Layer 11 of a small transformer language model trained on English Wikipedia (14 layers, counted from 0, width 64).
In attention head 1, each number of a token's query is one row of weights dot the token's vector x. The head spreads its attention over the tokens so far by the softmax of query dot key.

Query weights of the head. A number n stands for (n - 500) times 0.0015.
q0: 482 532 464 501 514 515 476 504 495 503 458 514 501 495 510 466 479 497 513 536 456 549 504 526 529 494 519 494 506 496 500 508 500 508 518 483 475 509 510 484 519 530 513 506 507 531 517 485 509 533 488 500 524 490 490 497 508 486 507 522 468 471 496 472
q1: 517 550 493 568 478 517 486 486 537 521 501 509 486 503 493 511 479 470 468 497 453 480 497 491 503 510 510 492 485 508 491 503 528 522 449 493 476 516 515 438 481 471 549 479 446 487 492 552 477 484 468 499 511 486 503 477 485 494 480 532 548 525 567 498
q2: 579 509 495 547 497 491 488 509 514 532 524 545 442 523 483 499 436 503 559 506 475 521 509 500 506 521 515 505 451 500 560 490 513 524 472 545 577 487 484 525 511 467 557 477 451 436 481 490 473 482 487 505 493 473 497 439 436 508 496 534 458 522 500 540
q3: 530 531 556 547 483 470 526 495 501 550 426 525 465 472 486 531 457 475 536 489 501 471 513 470 488 543 484 483 435 500 519 440 498 498 444 529 562 515 518 458 494 532 606 420 427 439 486 504 507 484 468 531 511 532 507 469 462 501 522 503 483 488 531 538
q4: 519 538 597 529 473 466 563 477 497 522 434 539 475 522 499 510 478 496 517 437 492 470 546 474 473 532 483 499 474 500 500 468 519 505 454 499 608 497 487 442 480 525 526 426 462 422 527 517 537 520 477 496 440 550 490 479 452 472 543 487 516 505 551 563
q5: 530 392 445 447 548 572 491 503 453 515 561 465 524 504 528 486 565 522 542 493 494 574 521 558 481 445 504 516 432 502 496 551 491 442 542 552 463 578 536 530 532 489 460 561 513 589 489 461 457 543 503 514 540 506 546 482 546 502 440 535 468 489 428 477
q6: 542 574 553 534 491 460 501 464 541 455 497 587 525 492 504 464 546 509 494 494 459 419 517 459 514 566 504 516 573 526 520 506 502 524 534 437 516 435 508 500 439 450 496 498 498 427 492 505 561 475 521 555 417 582 436 482 436 466 592 502 551 492 526 465
q7: 555 505 516 517 608 465 471 464 526 532 573 520 490 482 505 467 544 559 644 491 454 504 540 546 496 605 467 490 407 516 514 488 561 449 513 513 517 507 544 495 444 473 597 434 396 464 545 504 507 498 426 549 478 607 478 434 466 446 568 584 532 512 470 564
q8: 520 457 506 421 416 628 425 525 410 670 521 521 545 643 425 660 539 477 463 578 436 450 513 486 567 427 502 565 532 485 653 505 431 496 484 513 583 655 489 584 567 596 488 537 482 517 526 667 514 639 566 468 509 329 485 447 561 596 360 497 386 426 511 463
q9: 744 617 508 585 714 504 426 401 397 558 714 427 652 347 425 396 626 458 781 529 369 664 427 513 502 609 466 374 317 595 451 389 611 442 332 528 325 424 523 612 312 429 651 419 370 386 686 583 435 528 326 667 455 750 542 486 413 257 622 607 539 518 397 715
q10: 529 302 581 541 490 558 620 577 240 708 410 460 488 453 395 524 655 532 378 528 585 595 570 204 677 406 549 512 500 516 512 455 646 550 395 353 535 488 414 546 422 461 462 411 668 480 467 441 547 699 469 175 608 436 669 693 647 589 451 409 619 436 505 283
q11: 431 674 592 633 544 475 697 531 486 563 396 510 653 511 722 444 357 194 737 524 425 312 415 556 687 434 563 432 687 613 309 391 147 703 532 482 613 292 576 582 806 423 695 257 577 786 416 431 578 472 318 548 399 239 588 707 404 193 378 335 344 288 489 585
q12: 385 641 245 565 693 816 554 193 462 466 167 470 373 409 624 496 562 260 725 349 421 548 377 327 467 732 697 551 506 677 702 735 464 407 416 838 409 523 808 510 478 219 427 126 462 371 517 450 669 560 531 583 419 602 528 683 778 508 347 184 404 410 804 282
q13: 535 285 499 483 443 539 498 404 350 350 472 437 639 622 641 623 478 372 660 632 599 216 517 326 484 715 771 314 296 501 514 439 869 543 830 596 162 389 390 447 418 525 582 485 491 519 650 736 498 698 437 379 468 636 639 864 77 365 331 737 572 591 284 514
q14: 408 456 483 227 656 247 396 662 589 500 372 465 620 470 438 258 343 611 552 439 871 340 383 489 442 343 593 574 494 685 760 790 414 464 622 427 254 646 427 697 556 423 512 391 372 435 549 477 565 493 655 667 396 285 244 560 186 565 777 563 604 821 626 398
q15: 682 482 566 650 439 444 472 576 621 595 433 375 402 169 403 546 372 472 252 311 486 576 441 566 517 456 608 580 420 706 645 648 334 595 418 784 403 637 246 613 436 612 506 806 344 775 467 600 693 540 463 692 527 576 369 671 518 504 610 492 510 398 487 785
q16: 544 508 504 520 460 497 516 479 523 499 508 495 477 500 466 513 516 477 488 534 500 507 455 497 462 506 519 483 486 517 511 466 505 487 445 498 547 479 489 466 476 467 534 476 424 423 502 498 548 438 467 508 466 486 498 479 496 476 513 459 488 510 514 532
q17: 508 526 520 475 496 505 507 503 489 475 506 534 499 478 534 463 459 482 494 493 473 514 500 478 507 493 520 509 541 513 510 472 486 503 457 491 467 521 513 510 492 527 493 487 509 501 527 484 497 434 495 484 479 519 534 478 562 539 495 532 483 481 501 501
q18: 518 492 543 526 472 526 513 478 523 519 499 518 459 527 553 516 453 498 541 492 516 496 501 476 511 503 487 485 480 507 524 473 511 503 483 513 571 504 462 501 476 528 543 481 475 495 501 493 530 486 489 522 471 503 491 456 468 508 497 527 517 507 496 540
q19: 454 507 531 495 496 490 519 496 507 456 499 505 547 475 488 507 518 487 407 483 495 483 472 478 512 498 516 475 543 492 474 527 484 485 479 474 469 466 473 500 497 506 434 522 503 488 517 520 521 465 529 494 494 485 496 546 531 522 535 435 500 486 502 481
q20: 441 529 497 486 468 515 490 449 498 471 545 487 530 490 531 510 517 462 398 520 507 454 456 474 555 498 533 499 624 534 513 511 462 518 520 459 398 413 447 547 470 503 377 541 536 526 498 514 527 467 559 505 499 465 454 554 519 533 506 470 492 465 501 447
q21: 457 471 503 455 568 374 502 528 479 497 454 412 413 544 530 485 517 526 589 479 606 457 554 595 486 479 478 550 436 540 476 495 536 454 558 538 651 591 550 421 551 596 599 440 462 588 505 476 576 521 506 457 519 565 470 516 512 486 518 536 482 457 530 532
q22: 434 448 440 449 439 532 508 491 511 484 541 491 515 554 533 553 493 476 436 492 559 461 501 526 517 439 540 538 607 506 527 563 430 517 570 533 453 471 497 533 550 493 362 579 544 558 448 495 511 513 600 488 535 405 493 502 559 593 476 489 471 483 487 434
q23: 485 502 492 462 406 450 510 523 578 457 480 543 465 611 534 541 496 513 524 461 517 402 545 590 445 516 520 541 510 510 548 574 438 459 553 579 610 539 562 490 543 593 508 500 446 524 438 465 553 511 591 509 501 475 468 459 482 569 506 491 490 466 519 501
q24: 481 356 468 485 537 538 499 545 369 663 453 463 440 537 458 515 572 548 481 495 563 560 573 483 589 422 490 560 447 467 519 515 560 459 511 449 549 617 489 442 596 514 538 445 514 567 481 564 521 572 447 350 536 432 515 519 560 571 412 495 485 498 487 421
q25: 550 354 504 515 480 520 547 554 441 700 487 517 474 563 432 552 567 629 545 498 564 537 632 409 563 449 496 516 434 499 562 520 566 487 474 520 657 589 513 584 524 488 581 378 495 457 488 470 505 584 476 319 582 367 542 521 598 607 452 462 573 470 460 485
q26: 594 335 409 722 647 737 635 437 529 679 535 513 452 439 377 483 345 595 615 592 543 616 754 335 586 489 597 491 352 359 450 461 622 547 389 478 581 482 391 775 451 339 556 285 483 322 592 541 230 555 338 295 550 284 485 586 598 471 535 585 674 607 340 631
q27: 552 507 280 376 459 385 445 561 627 589 330 646 764 443 529 621 259 327 526 529 481 444 647 250 665 532 578 476 483 475 576 526 634 662 644 601 452 514 556 667 474 314 716 347 503 490 477 511 339 209 485 736 596 519 604 281 570 506 477 316 578 779 364 745
q28: 290 566 477 628 712 495 531 677 168 250 461 320 250 685 392 471 765 593 352 702 756 262 396 383 541 303 449 579 723 448 287 390 611 563 485 484 430 401 772 596 620 608 633 604 662 471 547 598 615 485 448 706 361 497 461 509 305 461 442 289 795 373 559 603
q29: 829 450 593 295 549 442 578 619 363 335 446 464 492 397 511 501 523 325 644 528 629 472 493 724 389 542 421 624 524 727 615 408 525 336 247 524 459 637 450 675 555 448 495 463 435 502 449 607 519 313 564 208 640 658 164 576 458 39 437 568 536 254 469 714
q30: 592 529 755 479 562 271 327 426 583 638 597 773 617 470 711 331 961 559 660 437 512 729 429 432 452 540 403 235 508 655 733 444 256 759 659 571 285 600 432 387 466 343 433 577 681 545 631 521 657 559 385 582 506 251 642 621 426 487 601 352 503 334 498 541
q31: 484 292 339 345 400 416 674 536 467 601 635 357 442 369 237 267 438 411 360 526 262 531 422 614 755 442 218 287 233 865 525 423 630 384 503 781 150 388 860 542 363 566 524 355 740 543 390 628 526 415 639 453 533 222 639 331 424 634 354 702 539 360 736 733

Each question shows a short text with each token's key, already scaled and adjusted for position as the last token sees it. A number n stands for (n - 500) times 0.0036.

Then comes the last token's vector x. A number n stands for (n - 500) times 0.014.

0 "Lil": 494 485 472 470 502 546 501 519 493 551 396 568 460 645 236 605 495 513 508 504 489 480 473 431 545 519 607 726 303 253 512 503
1 "it ": 508 483 481 494 497 558 455 632 444 814 247 394 517 540 138 564 475 501 519 495 506 464 451 294 450 771 710 587 402 292 397 549
2 "P": 518 471 456 480 508 506 526 573 489 586 391 522 326 471 234 520 491 495 502 505 529 498 456 439 467 602 610 445 395 289 594 583
3 "og": 515 487 469 505 530 529 529 593 465 571 401 302 520 406 653 777 504 488 502 490 492 517 429 483 435 561 347 560 524 560 408 578
4 "hos": 491 496 499 493 495 530 535 586 453 592 415 449 387 599 439 665 507 510 503 488 483 502 462 445 396 558 399 559 334 726 414 222
x: 618 419 428 539 548 615 442 472 442 555 553 551 657 493 491 594 386 494 562 422 349 555 595 470 770 607 601 412 317 324 421 345 503 467 427 470 578 368 333 552 438 376 474 597 426 464 468 535 277 525 377 426 448 639 537 650 532 435 407 449 294 579 349 417
To which token does the last token give the most attention? 1 "it "

0 "approximately ": 533 507 539 549 556 464 486 631 432 749 324 310 618 500 418 425 487 516 527 517 481 457 410 336 389 811 715 578 542 506 563 608
1 "3": 507 511 501 552 549 470 492 589 465 602 397 370 603 431 576 400 545 536 532 508 485 499 438 463 544 648 702 440 595 486 772 553
2 ",": 504 471 511 483 536 470 539 592 485 636 410 313 822 483 606 419 524 529 540 534 510 453 443 402 471 706 665 677 538 605 631 550
3 "000 ": 496 489 481 508 535 494 514 625 499 620 301 318 623 566 599 347 487 512 527 521 501 485 428 458 488 704 719 635 361 663 617 361
4 "in ": 494 491 461 516 528 522 465 672 448 814 249 263 592 481 277 495 487 504 513 521 512 464 431 301 384 840 776 593 404 438 437 520
x: 516 526 480 501 681 546 498 540 486 483 545 496 493 531 496 602 494 883 562 532 385 516 537 483 459 590 313 381 582 459 572 532 475 579 504 446 509 489 532 539 320 499 511 540 304 534 578 376 593 487 298 492 479 430 439 553 652 602 431 525 590 515 496 510
To which token does the last token give the most attention? 4 "in "

0 ". ": 489 504 505 505 504 546 438 686 426 941 146 310 570 534 156 594 494 505 516 500 497 449 447 246 387 889 729 526 449 328 376 573
1 "|": 524 478 469 521 562 492 492 585 439 675 266 581 579 469 465 618 506 540 517 518 485 521 411 399 477 638 685 381 508 215 647 665
2 "\n": 505 506 505 512 499 555 438 701 415 953 138 335 549 526 149 618 499 510 525 493 495 466 448 241 361 903 719 533 423 324 353 573
3 "| ": 505 478 489 503 511 540 461 670 432 887 154 366 535 530 175 672 546 502 513 508 497 468 428 269 414 867 738 530 420 301 366 568
4 "200": 489 443 501 543 600 477 477 584 444 631 237 588 526 593 551 750 478 489 490 527 490 531 416 435 566 588 731 381 537 376 614 548
x: 533 475 393 586 592 728 544 384 544 409 494 340 343 306 529 357 369 446 556 482 458 453 443 511 549 509 510 491 498 387 539 477 460 463 552 683 541 527 419 748 479 453 595 541 390 569 692 670 503 418 228 547 523 441 354 533 622 393 471 679 457 559 529 702
To which token does the last token give the most attention? 2 "\n"

0 "az": 494 475 446 465 501 555 522 570 488 567 432 474 472 625 415 498 484 517 546 529 507 503 472 423 481 596 634 899 290 481 438 418
1 "ary": 522 473 436 464 502 542 517 564 478 561 394 499 493 679 426 492 488 505 519 523 506 519 486 446 506 592 643 886 275 450 444 406
2 "an ": 514 476 451 490 509 554 493 563 460 606 430 599 618 613 197 604 496 491 499 515 504 533 483 427 492 567 623 603 209 443 590 455
3 "| ": 504 492 496 493 482 539 487 694 432 898 179 302 522 483 129 529 542 494 523 495 514 452 447 265 358 944 717 563 450 374 443 543
4 "S": 508 505 489 500 512 500 518 621 469 618 315 559 390 600 418 535 513 488 487 505 501 516 441 452 470 680 660 316 580 410 783 504
x: 454 401 453 575 774 650 487 373 498 522 494 355 451 463 484 338 585 544 390 436 343 525 449 590 645 659 478 569 574 491 626 450 446 460 418 689 535 446 456 581 298 519 462 507 502 466 660 534 485 486 451 768 489 686 550 448 440 602 604 442 468 550 619 606
To which token does the last token give the most attention? 3 "| "

0 "in ": 510 508 514 520 514 534 429 677 424 909 163 291 553 512 166 569 483 505 531 492 482 445 438 245 377 880 752 538 438 339 371 558
1 "an ": 504 524 509 519 553 477 482 632 445 742 265 357 599 528 361 598 490 523 536 496 482 457 425 342 383 726 676 375 413 482 491 510
2 "effective ": 516 495 495 532 555 478 514 610 453 671 328 369 578 639 451 630 511 505 518 514 482 504 413 401 389 690 699 286 362 549 583 501
3 "and ": 495 495 479 526 534 521 454 670 421 864 273 296 620 542 221 594 518 503 532 519 487 459 416 267 345 858 706 531 455 473 434 609
4 "enjoy": 497 513 492 502 511 503 533 616 471 607 338 411 508 577 478 479 503 515 495 481 501 464 457 448 389 709 630 476 420 354 657 536
x: 584 379 381 648 619 486 488 400 543 370 510 523 451 347 551 486 461 594 575 561 427 617 592 450 515 750 610 719 393 521 475 422 585 411 470 411 377 401 357 448 351 529 464 482 476 342 442 344 537 525 195 329 481 413 495 556 355 585 477 515 413 523 377 579
Which token does the last token look at most, and with what share of its attention? 0 "in ", with about 80%

0 "–": 528 491 510 510 522 515 484 635 467 770 171 378 615 426 286 575 495 521 532 493 489 484 424 327 452 803 798 550 381 366 461 598
1 "4": 539 472 494 502 516 522 484 580 500 632 239 472 588 385 344 612 516 517 531 472 479 498 444 394 527 643 782 569 320 420 559 620
2 ". ": 509 496 492 505 502 552 438 687 430 922 151 307 576 522 173 596 494 504 514 503 501 458 448 258 396 879 730 551 440 330 387 558
3 "|": 484 456 465 516 563 489 494 579 443 655 273 584 570 453 462 610 518 497 494 523 495 520 414 409 483 625 684 387 516 190 677 654
4 "\n": 498 495 490 514 497 558 439 709 419 947 138 333 550 520 145 617 505 510 523 496 495 472 447 247 358 908 722 535 427 326 358 571
x: 500 461 495 627 626 517 611 479 517 487 560 460 587 416 415 628 408 677 629 475 469 476 434 522 528 434 282 412 656 458 586 466 430 606 507 525 424 390 524 569 243 575 443 544 280 641 577 432 587 583 293 500 337 327 599 573 604 621 436 641 469 515 488 516
Which two tokens does the last token look at most, in order? 3 "|", 4 "\n"

0 "L": 484 485 460 477 522 512 520 502 487 481 449 585 519 419 374 600 508 530 524 518 495 534 470 502 529 403 453 617 468 434 287 880
1 ") ": 502 492 512 497 489 541 477 679 413 877 163 371 507 460 184 521 479 491 504 491 504 485 450 280 378 873 669 544 470 400 366 660
2 "W ": 530 494 507 506 524 514 483 674 434 842 150 415 436 547 246 488 512 504 526 500 497 476 424 298 402 846 718 477 491 367 438 614
3 "5": 492 462 490 527 540 487 494 553 471 595 288 376 405 427 529 468 518 499 519 499 494 517 445 445 573 544 700 339 614 337 545 743
4 "–": 473 474 457 488 545 487 510 543 471 614 280 332 732 495 689 476 481 457 499 524 524 522 437 414 584 587 718 582 670 355 491 633
x: 483 512 359 412 730 648 521 164 594 510 698 599 488 495 477 454 435 567 480 535 412 442 583 485 394 404 368 545 662 463 501 503 490 493 518 675 502 454 420 622 411 451 472 441 339 586 560 498 547 302 514 530 548 370 535 437 605 549 512 671 487 496 521 575
To which token does the last token give the most attention? 1 ") "

0 "novel ": 477 504 501 500 507 543 463 646 452 757 238 311 496 529 291 577 509 511 512 487 494 471 446 330 462 771 788 431 420 392 476 619
1 "Gul": 492 498 528 499 491 521 538 647 482 698 286 363 453 507 291 493 483 480 521 464 497 475 444 375 398 775 733 381 453 338 522 578
2 "li": 495 507 493 513 523 520 523 569 496 548 381 485 488 454 236 408 509 499 537 483 482 484 449 467 518 549 651 499 300 488 246 503
3 "ver": 483 500 465 472 509 529 539 535 478 594 458 478 598 745 240 467 520 471 489 512 509 516 474 459 476 548 485 707 270 534 449 505
4 "'": 485 485 468 472 524 537 518 539 497 558 432 443 558 660 356 478 482 477 484 512 514 510 469 478 558 529 604 645 157 337 618 423
x: 511 660 304 571 687 489 446 393 615 530 475 590 574 459 721 483 330 573 381 598 471 530 584 581 537 684 517 428 503 478 661 326 481 579 516 417 419 340 396 490 499 620 587 581 564 448 630 439 519 609 288 538 569 391 673 547 618 489 529 549 371 648 376 519
To which token does the last token give the most attention? 4 "'"

0 "91 ": 470 484 501 497 497 516 490 610 476 687 248 293 437 441 435 508 485 490 514 487 534 500 458 334 470 732 864 542 459 439 441 535
1 "kg ": 487 499 491 509 520 497 514 605 445 623 323 312 447 401 553 464 472 490 524 517 540 518 457 374 467 724 816 520 425 415 468 522
2 "| ": 553 487 501 494 481 506 491 657 439 821 245 262 464 446 296 520 524 504 522 505 537 468 457 261 389 889 827 536 500 499 430 533
3 "Mül": 533 530 520 533 517 477 501 618 437 673 298 370 443 512 516 490 506 504 496 517 509 539 473 420 453 741 679 370 673 423 665 422
4 "len": 513 516 496 494 515 513 527 568 465 590 395 402 424 563 230 451 529 512 472 525 496 536 477 472 438 578 501 504 649 457 386 490
x: 397 312 510 508 391 679 609 341 360 531 539 493 528 505 534 689 508 494 657 554 467 571 506 510 532 604 610 273 547 402 446 473 665 519 632 486 506 302 619 423 457 427 708 584 481 490 487 530 346 518 597 664 443 732 547 427 498 604 367 411 469 389 330 557
Which token does the last token look at most, and with what share of its attention? 4 "len", with about 90%

0 "| ": 508 502 520 503 498 529 471 697 419 925 149 308 537 476 181 547 455 514 521 497 505 450 433 254 365 942 733 528 500 376 412 524
1 "Fre": 493 482 486 548 504 520 489 616 458 641 315 490 454 491 406 593 495 472 520 483 504 552 453 430 451 671 706 322 536 435 682 510
2 "i": 463 486 477 500 518 538 525 550 497 532 508 295 629 612 236 583 501 504 506 501 491 494 454 495 457 494 456 390 430 486 398 629
3 "her": 466 458 474 470 514 518 526 552 481 515 469 451 970 577 483 584 513 517 527 516 508 502 480 484 476 515 527 704 359 641 417 531
4 "rov": 507 502 457 491 538 516 540 556 485 532 477 559 506 597 234 585 499 501 484 521 493 547 446 540 525 530 466 584 215 544 471 263
x: 608 333 502 616 436 495 378 551 549 692 522 413 673 426 649 607 362 550 509 617 427 436 627 620 611 636 596 284 465 600 467 465 571 525 443 647 535 390 403 447 511 634 716 559 472 576 693 566 409 417 476 509 425 701 502 521 591 435 639 473 383 414 373 468
To which token does the last token give the most attention? 0 "| "

0 "(": 513 520 518 530 535 505 453 675 422 850 185 340 475 473 233 621 478 506 524 490 479 456 426 278 364 859 719 525 406 327 412 525
1 "GER": 515 499 499 547 551 500 488 610 437 595 281 452 338 395 538 741 499 511 525 478 462 516 426 430 484 661 674 451 440 332 616 425
2 ") ": 508 498 503 510 499 530 480 643 426 755 260 449 649 374 204 584 491 491 501 495 503 505 454 321 432 781 717 558 420 412 488 638
3 "L ": 517 501 481 531 548 493 481 645 441 688 232 533 313 575 388 472 516 491 499 525 496 535 418 396 525 740 792 400 511 444 583 617
4 "2": 515 487 488 532 549 467 500 526 450 528 419 346 311 383 577 427 497 494 493 522 524 541 457 468 586 499 675 273 711 454 484 681
x: 420 454 413 680 824 546 543 268 466 482 512 480 386 500 431 387 498 440 556 526 431 615 475 525 382 453 458 466 375 552 561 592 560 347 645 531 471 454 526 666 502 328 581 496 557 379 498 590 387 446 563 627 445 555 575 398 642 694 402 404 564 615 468 525
Which two tokens does the last token look at most, in order? 2 ") ", 0 "("

0 " ": 479 467 497 511 516 531 507 634 437 738 292 305 390 414 425 481 482 510 532 497 532 511 440 361 437 746 702 454 421 440 465 630
1 "| ": 544 485 504 498 494 522 492 678 432 867 211 267 480 453 231 540 472 508 524 500 523 467 441 285 386 903 717 523 472 426 426 559
2 " ": 517 474 491 564 540 511 459 603 412 647 372 491 422 403 632 489 501 510 537 508 505 548 442 439 541 619 666 270 699 437 721 533
3 "|": 489 483 460 529 550 499 494 630 431 688 319 308 420 509 536 477 508 509 516 527 501 539 418 384 423 706 705 359 619 567 500 544
4 "\n": 499 497 490 515 494 556 438 711 417 949 141 330 548 511 137 598 503 513 526 495 496 469 450 242 353 921 724 551 430 329 364 557
x: 507 462 498 619 621 515 604 484 524 495 552 473 600 417 409 633 429 673 626 473 473 468 441 512 520 447 283 411 651 476 591 469 424 608 499 527 439 385 539 564 224 577 456 542 289 637 578 421 584 590 285 488 324 330 595 567 618 630 442 641 476 510 492 516
To which token does the last token give the most attention? 4 "\n"

0 "9": 537 487 497 509 537 517 487 529 503 525 400 336 788 530 488 481 488 533 534 513 494 530 483 467 596 495 705 783 207 539 602 565
1 ", ": 508 505 510 506 505 542 449 694 435 906 167 256 570 521 159 571 487 500 524 489 486 443 434 255 380 915 740 567 458 373 398 534
2 "to ": 518 497 475 535 527 539 442 678 421 863 213 311 533 498 207 519 523 496 537 500 484 465 417 276 383 873 745 544 477 367 441 551
3 "co": 488 498 477 528 504 524 524 640 456 714 183 390 481 463 400 433 506 474 504 485 497 501 424 450 491 785 665 445 496 352 572 552
4 "inc": 487 501 477 509 526 517 528 583 452 599 471 437 741 685 425 576 491 474 491 502 508 529 453 448 420 604 580 413 490 653 640 736
x: 612 448 529 530 528 435 546 344 467 431 593 399 555 382 539 503 204 456 570 587 383 614 491 447 499 710 598 471 498 422 605 533 668 447 545 547 322 527 453 591 351 490 416 350 433 455 761 462 565 498 437 499 653 600 473 551 453 450 646 593 436 675 378 638
To which token does the last token give the most attention? 1 ", "

0 "commonly ": 504 498 500 547 531 504 456 628 451 701 270 424 466 548 398 585 489 468 501 460 454 487 434 386 471 752 735 600 379 364 576 620
1 "used ": 509 502 503 562 541 504 463 621 449 694 256 387 481 526 435 658 500 486 500 485 466 498 427 407 509 729 712 511 371 391 558 646
2 "to ": 517 498 473 555 546 536 436 660 439 810 265 336 510 551 254 591 528 502 537 502 464 474 408 311 448 811 774 529 452 438 448 587
3 "measure ": 499 498 469 527 538 536 471 684 447 821 225 338 561 564 263 571 499 492 504 515 490 478 406 361 420 813 683 492 424 401 472 559
4 "chemical ": 522 519 479 553 555 497 522 611 471 608 364 300 488 565 451 589 517 511 496 524 483 545 415 508 506 639 642 285 483 373 677 536
x: 407 376 403 520 563 537 358 482 376 620 640 481 388 416 643 507 584 766 525 390 373 523 516 376 528 701 446 317 427 459 537 555 544 319 477 549 510 532 455 596 467 629 471 499 542 540 572 552 573 547 519 394 488 524 466 406 568 705 429 615 653 470 432 609
To which token does the last token give the most attention? 2 "to "

0 "ik ": 474 473 482 493 509 554 504 669 440 823 201 310 442 519 273 540 488 504 531 500 520 490 427 343 414 827 673 403 392 373 436 543
1 "(": 519 506 500 520 526 516 468 685 426 869 195 301 481 493 200 536 498 510 534 503 501 462 429 285 366 884 714 517 399 356 402 555
2 "PO": 510 498 488 543 556 501 512 637 446 613 241 442 354 421 542 685 510 510 521 487 479 518 420 469 487 689 639 424 389 356 626 468
3 "L": 492 466 438 487 530 510 504 517 511 438 513 351 822 320 487 719 487 489 505 510 514 538 478 443 545 468 819 568 435 476 403 576
4 ") ": 510 506 497 507 497 541 481 650 425 775 227 394 552 369 215 558 514 487 501 498 502 512 452 331 434 778 671 553 405 392 368 687
x: 512 482 482 575 709 502 664 458 444 506 763 504 582 481 403 528 468 669 586 577 457 460 502 572 629 456 275 390 561 463 572 513 485 604 528 434 465 434 509 669 395 478 526 477 369 606 578 503 539 580 316 381 381 433 639 434 568 509 491 653 563 522 479 539
To which token does the last token give the most attention? 1 "("

0 "2 ": 471 483 503 489 504 507 507 617 462 710 243 292 443 458 375 524 488 499 516 485 526 504 453 329 390 724 774 465 390 375 442 608
1 "| ": 544 489 510 493 490 520 488 676 439 868 182 265 531 447 229 548 474 510 524 497 521 458 442 268 372 912 761 537 472 383 399 539
2 "İ": 498 519 514 556 556 481 508 657 445 668 280 465 425 506 492 613 505 499 513 498 480 518 417 455 463 777 649 377 601 419 634 403
3 "ly": 504 511 489 524 523 510 530 568 453 575 418 353 672 372 546 694 492 484 495 501 503 531 443 517 494 565 347 513 671 506 425 294
4 "as ": 517 513 476 517 508 514 526 532 448 537 542 537 554 379 299 631 497 484 480 528 522 554 472 536 482 491 314 470 309 554 498 196
x: 708 514 562 557 417 541 310 573 541 510 702 572 511 460 569 480 509 675 513 515 439 624 511 606 782 520 380 271 399 547 288 449 414 590 501 556 570 447 606 433 501 489 530 522 516 472 623 571 421 579 568 425 464 652 566 397 621 492 640 516 349 586 523 397
To which token does the last token give the most attention? 1 "| "

0 "any": 484 476 464 477 526 528 511 545 507 532 430 507 503 583 322 595 490 516 552 504 483 502 452 455 512 540 641 724 130 428 510 491
1 "an ": 505 486 449 489 525 530 486 565 474 638 340 467 562 581 251 544 481 519 525 528 506 513 471 396 470 611 729 576 198 386 469 533
2 "| ": 539 487 504 493 485 534 489 692 432 893 182 282 546 475 156 517 521 502 526 500 517 453 445 268 356 940 721 538 471 390 452 514
3 "Box": 517 509 495 538 537 506 510 646 436 637 327 488 453 544 462 571 502 495 498 524 496 552 443 441 446 712 680 259 575 434 757 511
4 "ing ": 487 494 469 511 500 526 475 566 464 573 497 482 589 622 250 477 489 493 494 529 524 545 495 397 514 568 810 343 476 697 423 564
x: 658 425 433 555 496 560 658 333 429 413 735 491 407 445 557 588 468 695 426 513 339 575 505 515 541 435 410 406 438 476 590 461 409 420 461 439 573 500 481 374 330 385 474 510 544 486 724 413 390 554 499 260 533 537 570 453 552 527 477 656 560 552 424 428
To which token does the last token give the most attention? 2 "| "

0 "| ": 508 502 520 503 498 529 471 697 419 925 149 308 537 476 181 547 455 514 521 497 505 450 433 254 365 942 733 528 500 376 412 524
1 "Ts": 502 477 470 516 526 530 507 643 453 661 261 514 364 565 439 618 483 498 500 502 472 518 424 450 489 726 651 358 613 364 643 427
2 "an": 500 481 449 495 486 536 520 518 463 524 503 434 442 483 332 636 487 492 477 497 490 506 471 479 512 500 417 608 753 228 560 445
3 "ik": 486 493 463 484 487 540 519 539 477 498 572 598 638 553 138 490 504 495 487 499 495 506 476 468 501 503 467 668 616 434 629 370
4 "id": 479 495 462 481 510 532 511 543 486 539 478 547 443 651 377 354 499 495 478 524 509 527 481 470 530 503 546 795 425 610 340 274
x: 513 679 493 414 475 613 382 341 594 556 522 497 627 445 709 810 389 476 577 418 341 502 596 456 655 603 555 331 389 541 591 459 639 438 378 447 687 410 469 405 496 483 614 604 462 532 502 349 304 541 390 475 458 684 494 522 500 477 537 532 502 554 279 422
Which two tokens does the last token look at most, in order? 0 "| ", 4 "id"

0 "5 ": 474 486 521 480 503 498 523 597 490 653 269 236 441 441 459 450 486 503 520 486 528 492 457 348 385 699 768 543 350 440 449 591
1 "| ": 548 488 509 498 494 515 485 668 442 850 185 257 523 437 285 538 475 512 523 497 520 462 442 277 391 892 774 543 473 394 401 533
2 "Did ": 514 510 489 547 524 492 491 635 444 672 358 443 484 376 601 627 527 488 518 485 519 506 417 384 425 742 725 334 616 452 674 416
3 "not ": 494 518 464 543 516 502 511 601 484 653 466 279 626 465 382 351 506 503 517 485 518 492 432 428 430 643 657 330 541 496 509 389
4 "advance ": 498 520 478 518 489 505 524 631 487 613 398 284 647 516 474 484 480 513 509 483 517 506 454 429 377 665 710 446 288 607 544 606
x: 612 520 495 495 608 402 597 454 490 504 557 534 502 498 539 598 523 707 667 577 508 570 402 424 617 505 552 371 339 452 406 503 585 409 327 544 460 449 459 599 408 332 313 425 415 380 633 434 546 483 380 333 536 286 619 513 670 619 589 707 497 548 398 488
To which token does the last token give the most attention? 1 "| "

0 "| ": 508 502 520 503 498 529 471 697 419 925 149 308 537 476 181 547 455 514 521 497 505 450 433 254 365 942 733 528 500 376 412 524
1 " ": 518 481 499 563 541 528 444 622 412 707 279 503 476 436 569 494 496 526 536 494 489 532 438 408 542 666 720 321 640 385 634 545
2 "| ": 555 479 500 496 492 517 503 666 437 815 237 289 487 450 348 523 530 507 525 501 525 471 437 303 398 866 729 485 567 523 402 479
3 " ": 498 468 476 561 537 519 453 593 417 630 416 440 457 421 674 463 515 503 532 525 510 547 450 444 559 575 687 224 738 563 576 399
4 "| ": 452 485 480 490 476 511 519 645 446 752 318 260 482 416 434 462 535 482 519 502 538 479 451 334 413 808 702 474 611 599 411 429
x: 541 512 516 460 827 491 493 436 396 504 761 571 486 418 365 605 546 649 511 474 535 454 469 414 344 407 397 483 663 483 528 463 526 399 423 431 580 444 536 507 230 522 512 520 392 432 607 533 459 496 386 494 393 495 545 536 570 477 492 532 444 511 559 458
Which two tokens does the last token look at most, in order? 4 "| ", 0 "| "